Layer 7 of a small transformer language model trained on English Wikipedia (13 layers, counted from 0, width 64). Numbers have three digits each and are written without spaces.
In attention head 1, each number of a token's query or key is one row of weights dot the token's vector x plus its bias. A token spreads its attention over itself and the tokens before it by the softmax of 0.177 times query dot key.
The model reads these tokens: "as" "im" "," " where" " the" " latter" " was" " granted" " possession" " of" " the" " areas" " in" " the" " northern" " high" "land" "s" " which" " he" " had" " sub" "du" "ed" "." " In" "f" "ight" "ing" " among" " the" " "

Query weights of the head. A number n stands for (n - 500) times 0.001.
q0 (bias -0.025): 719359377215512509567442271705494722653599321373545682401234673406349605698395453464719720631666339476655679300377299307521294416491481515678536329414364557441415477558549495591503163577758554
q1 (bias -0.019): 370506426449447665375702652420459697541769390519573635623727284613476369604703465417668589459360567525415281584417557563366337456454299570590451992353563329569508542244516213366423542469583556
q2 (bias 0.001): 537368404471641492648585606269752703305430319678610292720609496336484550620402407196369467454453611641454669416586484446679351486611524281648689565425761536479305425566482439732569415492284349
q3 (bias 0.091): 585372456418379643480457643396312608431542524506548544741326493333370272470564378343350623519609476345712559353714409454501854423440448560481519682403489304509546827565604593613294273606718347
q4 (bias 0.107): 348604639417550687592435543471576349472580371672655475536547805459663500326265576418366434521713481536479368414509470351555622255501621565462437563438729471312579520323718414725413380548584286
q5 (bias -0.096): 614511577396681560441468672584434416426460478482453465425644351531357517386422484504488664321390140438250474555559576647502540687561409617633681287520529707594366458372632609634512380632734436
q6 (bias -0.048): 611691500309444454418512594564547793443521527343446400446487448653694590527389302421420381393420597435357399629576641767700410498649559720446430650436515579626336373316386506413435426507302658
q7 (bias 0.021): 893562443233606683620432558398265475356373490446869624473608448340601319688631495325448452638426424425548642465590473547433350605493543308501570630508497521316613371459341401704393488582510463
q8 (bias -0.036): 540362359472323542620544450650558567454554490474755503571560340586574368623294581737565430371547296453533579547470656630595415707347591680574363414473477456630460521457472588668257555388294429
q9 (bias 0.053): 585426510576483699730448725435441487473747454159747291706624792488647589575340456248343465494356621352502387638351581609393553487587761479449339399477544491616481322540459387443600429548408545
q10 (bias 0.044): 585513199653474465392442482439582549651536581377493466196469645461684482359337537694385524593616593732475289325454613582450471637434495476431548597320724581441380430611683578489664448482336539
q11 (bias 0.052): 427547462515465445506366712661574363614629491488351482676564462587688415580338550567582330587802427403400489729473361486303453383414198524412577593629513752393425385558419551448360623293635361
q12 (bias 0.066): 475322518556433681723515437721413589435598173275469372560569333358497463685495783530493455731411606444487593430492352418374693739324259243658543663476564349443557621167542359455383656442742590
q13 (bias 0.026): 504370132317576485753609502461420257333131381501498662587400634576608328566460638533603740747493484391504597751402509398513615374576463624529658692418536270389561570607581452709471415443383462
q14 (bias -0.010): 424597441408686484488282450340529624649517398587735572352365379584681582470502480359370613539185466479401482508420439484369471596677510450513662521483349550840315644544430481538427337570609767
q15 (bias 0.080): 462442781360519565594534385515403337435474610683636371535448314494644520340528621482415390406350570556666340541510301525537387340486489577668523612369286776331679434562494597543496583515765462
q16 (bias 0.005): 692640607500477432687489541364381443480257390495470304513579607680608206513516487362470225360820687512557660362342529682518321142621408585422436693426631610525382758666559506446442612472411486
q17 (bias -0.019): 615509707393401683341633513383728513465645539466802465240525549466371560325481539535809375386164426565338509395472709465597666401715367187665412292583655306342499658792275445403465438548585752
q18 (bias -0.041): 470645610290615770571389516571443635765453519689516627561518516460659633315627338421432570651509292513364373585485519130632292543495568781272655410318467548308309575524494405727336549553198449
q19 (bias -0.068): 354559513596530521714442508641485477396282623379599508504348387603538546480427709545623667304430357603617497643694603682413597354488242409399456629619575294539361456364210368630466625503517510
q20 (bias 0.102): 393542470428429432625382366287425509580207532456501400427301574317650523511673493612265383380501744374498552565505367592639536585272279647454296438569428634523550707679696488580601580484471584
q21 (bias 0.108): 521540363519545516530604591210366465399610715564528473389740536539558507461725508494412423532398284391502626542574189490429532414496572628403439509453517557452399612499573559462492671573502470
q22 (bias -0.096): 447274761544459591113522711594265397465380581808424635568543215478500840383547192504642579517448354507485675409456581581573574449647524377191692363701450706534572688577479399316381442552305585
q23 (bias -0.037): 573455668240685419400565461449414396641506434533377392605562315510760845409381642599672467503522327473597291515638627357424578416521275473449239455590556610378624790392440437667603400573300534
q24 (bias -0.062): 457494327614362354546434540475459609515472232579615467471689580700743526669479331483420453271353383373688521433553655366695342435561765442435589502647308585590476287354514665364577585566427514
q25 (bias -0.096): 344540771474492371394351577612472478391502424589470633336530454608626544425456337229587544717411399676563777702497472215365433595526389665606435243451528430681754480581458495399577488488448489
q26 (bias -0.040): 345501541552669398691500439648322474336537603284519381720372474396350557392548424596431564273532365579397421679354612594439513553536378345439703536642695570560431767703638602319355430570750623
q27 (bias 0.004): 542265574316522738413432586467381509506435712731453586664398390486261543397673508302823404415386591533680391480528635454551475416606383515378292359490547544484577539563665477295468570207385616
q28 (bias 0.111): 502320474699519434462527481822696377241593639632500397205629682248665468336405475176420495442507610334359661561611543382560667479447633668302367304458633535499530510689460383522568581650652418
q29 (bias -0.065): 390574673391540400281577617280443524780567176267603548571518304350471436443674591492797302581391476136484733423677412529399539586568500561335454625444555536554523373540468514539709546613640487
q30 (bias 0.034): 337622543603604522392570527699300461437471414626551423741385501422631510439588498670457330476516512553519349385802281261293408358523482649659529520323485266423408577319342550543537486496701513
q31 (bias 0.065): 630531574557301558209550662619570460324425639562696470339584217506418354599605585792498191498641632488851316495549457297585588434369418650428378480374591516511493556514361364557432520600518686

Key weights of the head. A number n stands for (n - 500) times 0.00097.
k0 (bias -0.010): 777672703266389408505423119544564540653585395194626746437347742417163528640376381359911633747634373394651305598321383458617548531425618530412697430559392494414491423728345522523573313552749317
k1 (bias -0.024): 481480244591353922461664613554654604536601576355528695562467401513132435597659736494585480389284787612646216489788554564503239642703536447730386638345377492449549538023446256266446586386428566
k2 (bias 0.000): 759143638525632431519514726235473457568406424699751460735432547341402684591495575134418540571441566546425536722605374485879365341668419480503561402379513603498388407449453417841542322503322608
k3 (bias 0.051): 548410615443365593426654722512388471584433621355584569467342502359056337631611436518465868485403590441584508691701495393227757363567338456401383566529526445749688599709393467593444479799526389
k4 (bias 0.071): 545669560543610896622621672322417355532551361510354401487506581437610620328385471626431621387455373611696597785685648392363318320597406566440517295402512529400496534617505476465430317773593226
k5 (bias -0.056): 571511513164472549548497598444406437453488506563679320489569360360447629456393522329379569335598454655277280507428600624429644746404551515592631560430535888535597424411668605472410493529753589
k6 (bias -0.045): 641584531353587648516492396521709558447587507533397322516517509836640473747598428460324134214504569339385453503514583614584537557552713512595382629676546750456418176304506587550458433565351535
k7 (bias -0.017): 877358488425388662622388639442277434453506453582687816657485307406499243746591629229675568560201382293428671535284501478449420474586455302471523506799520392425579465446318430575499597501632698
k8 (bias -0.018): 405398320425281497570724419644503639575535455548428488586607571464566491779419603644485224363488225507379331417497582507325478760440501715428518270446497430510383484658533430593279462538507612
k9 (bias 0.043): 647368590627570434649464454530487348382831378272546347632518592617568463721439415403400507497417567335304474558579571674363397572690776515501511511532465440444367643509554652532310377450296647
k10 (bias 0.072): 418548117636651385403422492497499284766441558420232385628509577607604572525469471581506548627525323665625451438479624396605474656468440527597650396407544691459236322529616725591638313508349479
k11 (bias 0.014): 408557475576322239298470530676499398667550295533408650608655380715515538548337555667775469332596496699368570544515471435376424432558275647580667417671455614587494491560638428317312563319389384
k12 (bias 0.045): 546536901593544522664537362467214409320293432297513569670642524494428559667424801502828440727526652533597589467673359253244624798426170425642586670294409269418355598270525427340515769271582367
k13 (bias 0.006): 617439360450492392695750518400501500549186588340410612400401622568785169486437706256633819431371443497609435473247557551478644294500371328476625463338669201624727414517600423629322343445593453
k14 (bias 0.001): 680521427480696566390335281428562729675399505603752351537423503204548235546396267522291529474413399587452449531323675599570533555799702287585475683542548458718570498413383561445390497393819377
k15 (bias 0.049): 296496566333536654487555494377361484329654276599770609550381554338681328481680626597495360422455597535505613535450576396355418357623469519600536523368623810325477602745265262392534785673535445
k16 (bias 0.003): 656485576446599527390347732310487424644436403546395547660535217746511220566253697499570509162585612349627570521486347500435505226678664757429378471576620572412584644670518389340574366431438724
k17 (bias -0.002): 754517573490392633390645293286523461289684551475728312293632510307309715284437609520534309338259621754499575363625329714638591529521590265455560363599799232356596513674331486470460407491571640
k18 (bias -0.040): 484436447542472791602369479478520606479525484519512681439620561428675385217593251519452599602369293431606331606280587154606405599620771559352655366703447676587389363605459271603079444672445566
k19 (bias -0.044): 455316393530453483416330459674545528418517442475665518674505325569832637521416582482579546196735415620456381680448687775366750468470359412591582561682676196398430375275389261430510664502444565
k20 (bias 0.082): 458507445246699337562323615464368401791242528567563314441475649409697293348859553677448337525447528341547494513492397634530631595560462533434367444623496592453532738648450439599596636444328376
k21 (bias 0.039): 362604589444439351449634663330417363496359768654387619613625372500455427546768430485567729445497267477426440349603587362444572434771656362471479470450421515451462523474580502490377579574326422
k22 (bias -0.040): 442345856627367642373395554567186749494595785820597433271462401610482606278245298557460595281218524582465738282306494456609559536429499609231509281566501693681610700179494436272581713786451475
k23 (bias -0.037): 415492618305560528474524467412411394595871532479538410437572507592623609346458616525454470421597375565556288706185536519441448696511214693398298449546647481423802740247432203680467513579461511
k24 (bias -0.039): 673345491450453497379488325485492637746521424708660484479525473809765633822549523420251474384631470377527481443598578305663164613374697476345641663453364336475435627313514630570597399637557511
k25 (bias -0.071): 554539595507540587434614461719557460425612494744419494299570329459694390309576409183440579735534491498326696629303539449393582476574522751725482360475538228531662467589436435259494420407530462
k26 (bias -0.011): 414432603501640420595364407510482465483439785380598489538404699336400550433524429625565643260789600393392319410507429544487577515490517431619605404631763581601636573539692541255449564233446559
k27 (bias -0.010): 460346745322389845445468644470488590408512553677196547347307505492384449535611304447638421597249619712588628380467463805527461498499451431304430426359488431584609660659609168424503507555432727
k28 (bias 0.066): 502627641735505365740809485657209331257447367720280391201560266518556574364716336205519599388584513457427621564638568642444628479699582534457505304386690706459255587814359661621501465566531367
k29 (bias -0.038): 518337499315679445270620636507589561769686492313512513487661369439228332459580565474545472545479520361323505457526695519496636740439468722346567868670451432604533707533349345362423523472692442
k30 (bias 0.045): 291497735441410596317662512542436489468576400482668644586516387467469633456497257760633434652622411292649322690432551305397544328621320351661546700438625649484509460405362430495545294475473608
k31 (bias 0.071): 496750476663322570315630534592557619498441459497542320517551280578415492566783565498796165684352306463613617457461570437393612360332332601344351562310775574444578669628244530519261585500261613

The vector x that enters this layer's attention at each token. A number n stands for (n - 500) times 0.0081.
0 "as": 293314560462669493455405328550542614492665668585416409699286628552542519850310513419558543496704513700546377380420608539291066562481664621612664712326435581441392271666211454280447692541558391
1 "im": 494384381576566589663445301695612529381581510608572391520305663389409469536331739387298409484724391651675459387282502497609302502367681574368697927357397579706336725452593483175485561468643227
2 ",": 372318669390595456700472259487562706403559675557400343784426422388470403677411623508368511346774789727702302452365444492488146656365678615656592560252506601515459521514347627393395443535553252
3 " where": 493415378255608515621442316469682813362623614534305428826304426433461416603507416624327409495782708764643320462483589514291198557379708617631732577359283490430456387447418686408340585573509511
4 " the": 424583381399499413540272217407624802445504645503487510831359494579423551604494620465236388599838568737666227408425436381518211513460773491578495638334264477630512440472448645450283510596743492
5 " latter": 634490358558517514553403291516705811317712601512650369700304508484414324601463661583120396756745508447552305319438480287472263389330761506586381760418375498607597660427608624457353412601630402
6 " was": 413342492463474553498442324368700820429727524422536365663367616494339495672315706523461509640770507619647171421512411519439077475313740529649417673374475560484444646470370765441427400348760454
7 " granted": 438386383376288420402453401615622699356974576476441265691537549317388446565396644499311445364768605542578274411637477647550129414345528434587541803401295548565482558610475623580539587433823508
8 " possession": 305421245424308472459573433796575595496856539472521257798327596490262516601341639448358254424652687513458411475502490487622249473345656469475535899479438669499543583457536625383347502688747324
9 " of": 254226568400512298601532397486685686573874699434311323584408539505273468648503625612218380357733645586476385556581414486573254453494782618572601720426267519598553628328459623509422393345695310
10 " the": 313574468427463316529333326509592739424562669419460412729358513575358625560450721550137327492841701688546274526510393412429352459534741573559439685366286489723547493458506685335251511515793402
11 " areas": 361287368525551600448553312622515705427669586532678298548434674566430224570343612595336151557775746472470351433375471453406271523347640535649505826320491567590698630375508723362289463579707374
12 " in": 315249583318473352513680454428698593594689690345455381518447584536493375510183650660265150505612590707559445533465483615442302441421675634764573646201557406648495529384407842400484435382730452
13 " the": 396566553386483440514464324458640572427596567337484414596508474579475642576262782559194181373825620772573347487490475407383334519595764670652370658333302460751455431517523671300313415439810451
14 " northern": 348540527389606496425495457577483572329822682386698304492396493558633400583407634657279150546739709536405326419364432533547459395353776508707457660320329552765488608428515752419193432437725363
15 " high": 395594386334619398691514467464448601372825635458471238432418576549579298676321534611210189441623633551556426581549438435617502436434655582685417742276389547704694583444562713229180348445753501
16 "land": 338396380414624553490638461606647592431517690423368384505442751567549378605314470563159210515619667438483321296398310595492498482430708618622360978421489480628637687299511790328322415596669427
17 "s": 483381301518685509520586409535480510463571689424536226392558740605427340582244598580252286405726663522510432461471370489491373476489608724594325930321565410602709716161550674381314494389744446
18 " which": 759474317432553638520581303432679722330602639475440374614334543477392300541419724645335334633857690781503348227523490359280263530362668587661530688350508390520480559349581642308482342403644493
19 " he": 625491259474548686654465378431622868412583660431585366608341611467289561363325816513441467736703501566723231403528393478395228520326570548506524850407554449471249524465497616260476287430647574
20 " had": 563396275338445636506427385386695935325774572418479340628322656443399465474331567543594655507831515656575210444661415599521203493340630459583387728457329513460347527409452713565480407348687575
21 " sub": 375456412142325380561478259567460520354890698463667597481326800626552407509522558391375197458546494573706376459718424643496465399369558445615620674354248697756492435365430731542419389504722500
22 "du": 415380375263277586450590535751711500553610553568644588345399714541688591550279502389266328440497354429646422377501365595405603439467723574512496817456269697747479590457371754271373392444830267
23 "ed": 520325466346332496410552365546631524585818525577414479388557673433645453567229420416248461219725521546647537424663202550564549432483557540602440854521378595721377566433450667378407443440937213
24 ".": 592274404295498443547561313760576609336658640593429413594391547437367534787316513716464376433748722725794372452594408291483197561504797468566613554347474694284447485478417661404382472456484255
25 " In": 401360619314283413650477400431539775445712692528452575598322643554560524440266633485381169581663223626510480408596404538410342508408840597640646545310444447516285383389251724577530518669847477
26 "f": 394427447429479639745694296601650606613770431499558454357350549235750772466112585370341282393562421468570394568659372370455455378433560699518579843456342588709483526424503736370308322481618510
27 "ight": 601464308381443617716637244575529554346780397549281401546420708341611499538321533463183344525753430528529239467536364471644428548629601550377432949516325604662459548338524484484550421714766293
28 "ing": 538473336471369476628605339452493621358623661584298435600556813452429408513360440402148345524888592503492456502616308418725389382440554569473587955475365557571490519123410528622517395577808394
29 " among": 369409400448384414417587449409734751496871728533411484604173522538399329554420596527118501500732504655647431516525387516351479455398695476506707728594247583506567348239372798563420414609624318
30 " the": 335566366536450273509255296477562791475522583525599467733373447528430531539417703494193329617782701801626373499593319374436425495470709456545512651424222532738467446399442703425312492551792314
31 " ": 292512330577644406574396231587667766465637734577675405650270494524460391553363621481238229581393536402819386636590347354452442538603595705683422559548354449745530533293405801481258438399526411

Token 21 " sub".
Which token does it look at most, and with what share of its attention? 6 " was", with about 20%

Token 13 " the".
Which token does it look at most? 13 " the"

Token 15 " high".
Which token does it look at most? 13 " the"

Token 16 "land".
Which token does it look at most? 10 " the"

Token 14 " northern".
Which two tokens does it look at most, in order? 13 " the", 6 " was"

Token 19 " he".
Which token does it look at most? 6 " was"

Token 17 "s".
Which token does it look at most? 13 " the"

Token 10 " the".
Which token does it look at most? 10 " the"

Token 4 " the".
Which token does it look at most, and with what share of its attention? 4 " the", with about 80%

Token 12 " in".
Which token does it look at most? 6 " was"

Token 28 "ing".
Which token does it look at most? 24 "."

Token 25 " In".
Which two tokens does it look at most, in order? 24 ".", 6 " was"

Token 29 " among".
Which token does it look at most? 4 " the"

Token 30 " the".
Which token does it look at most? 30 " the"

Token 7 " granted".
Which token does it look at most? 6 " was"

Token 5 " latter".
Which token does it look at most? 4 " the"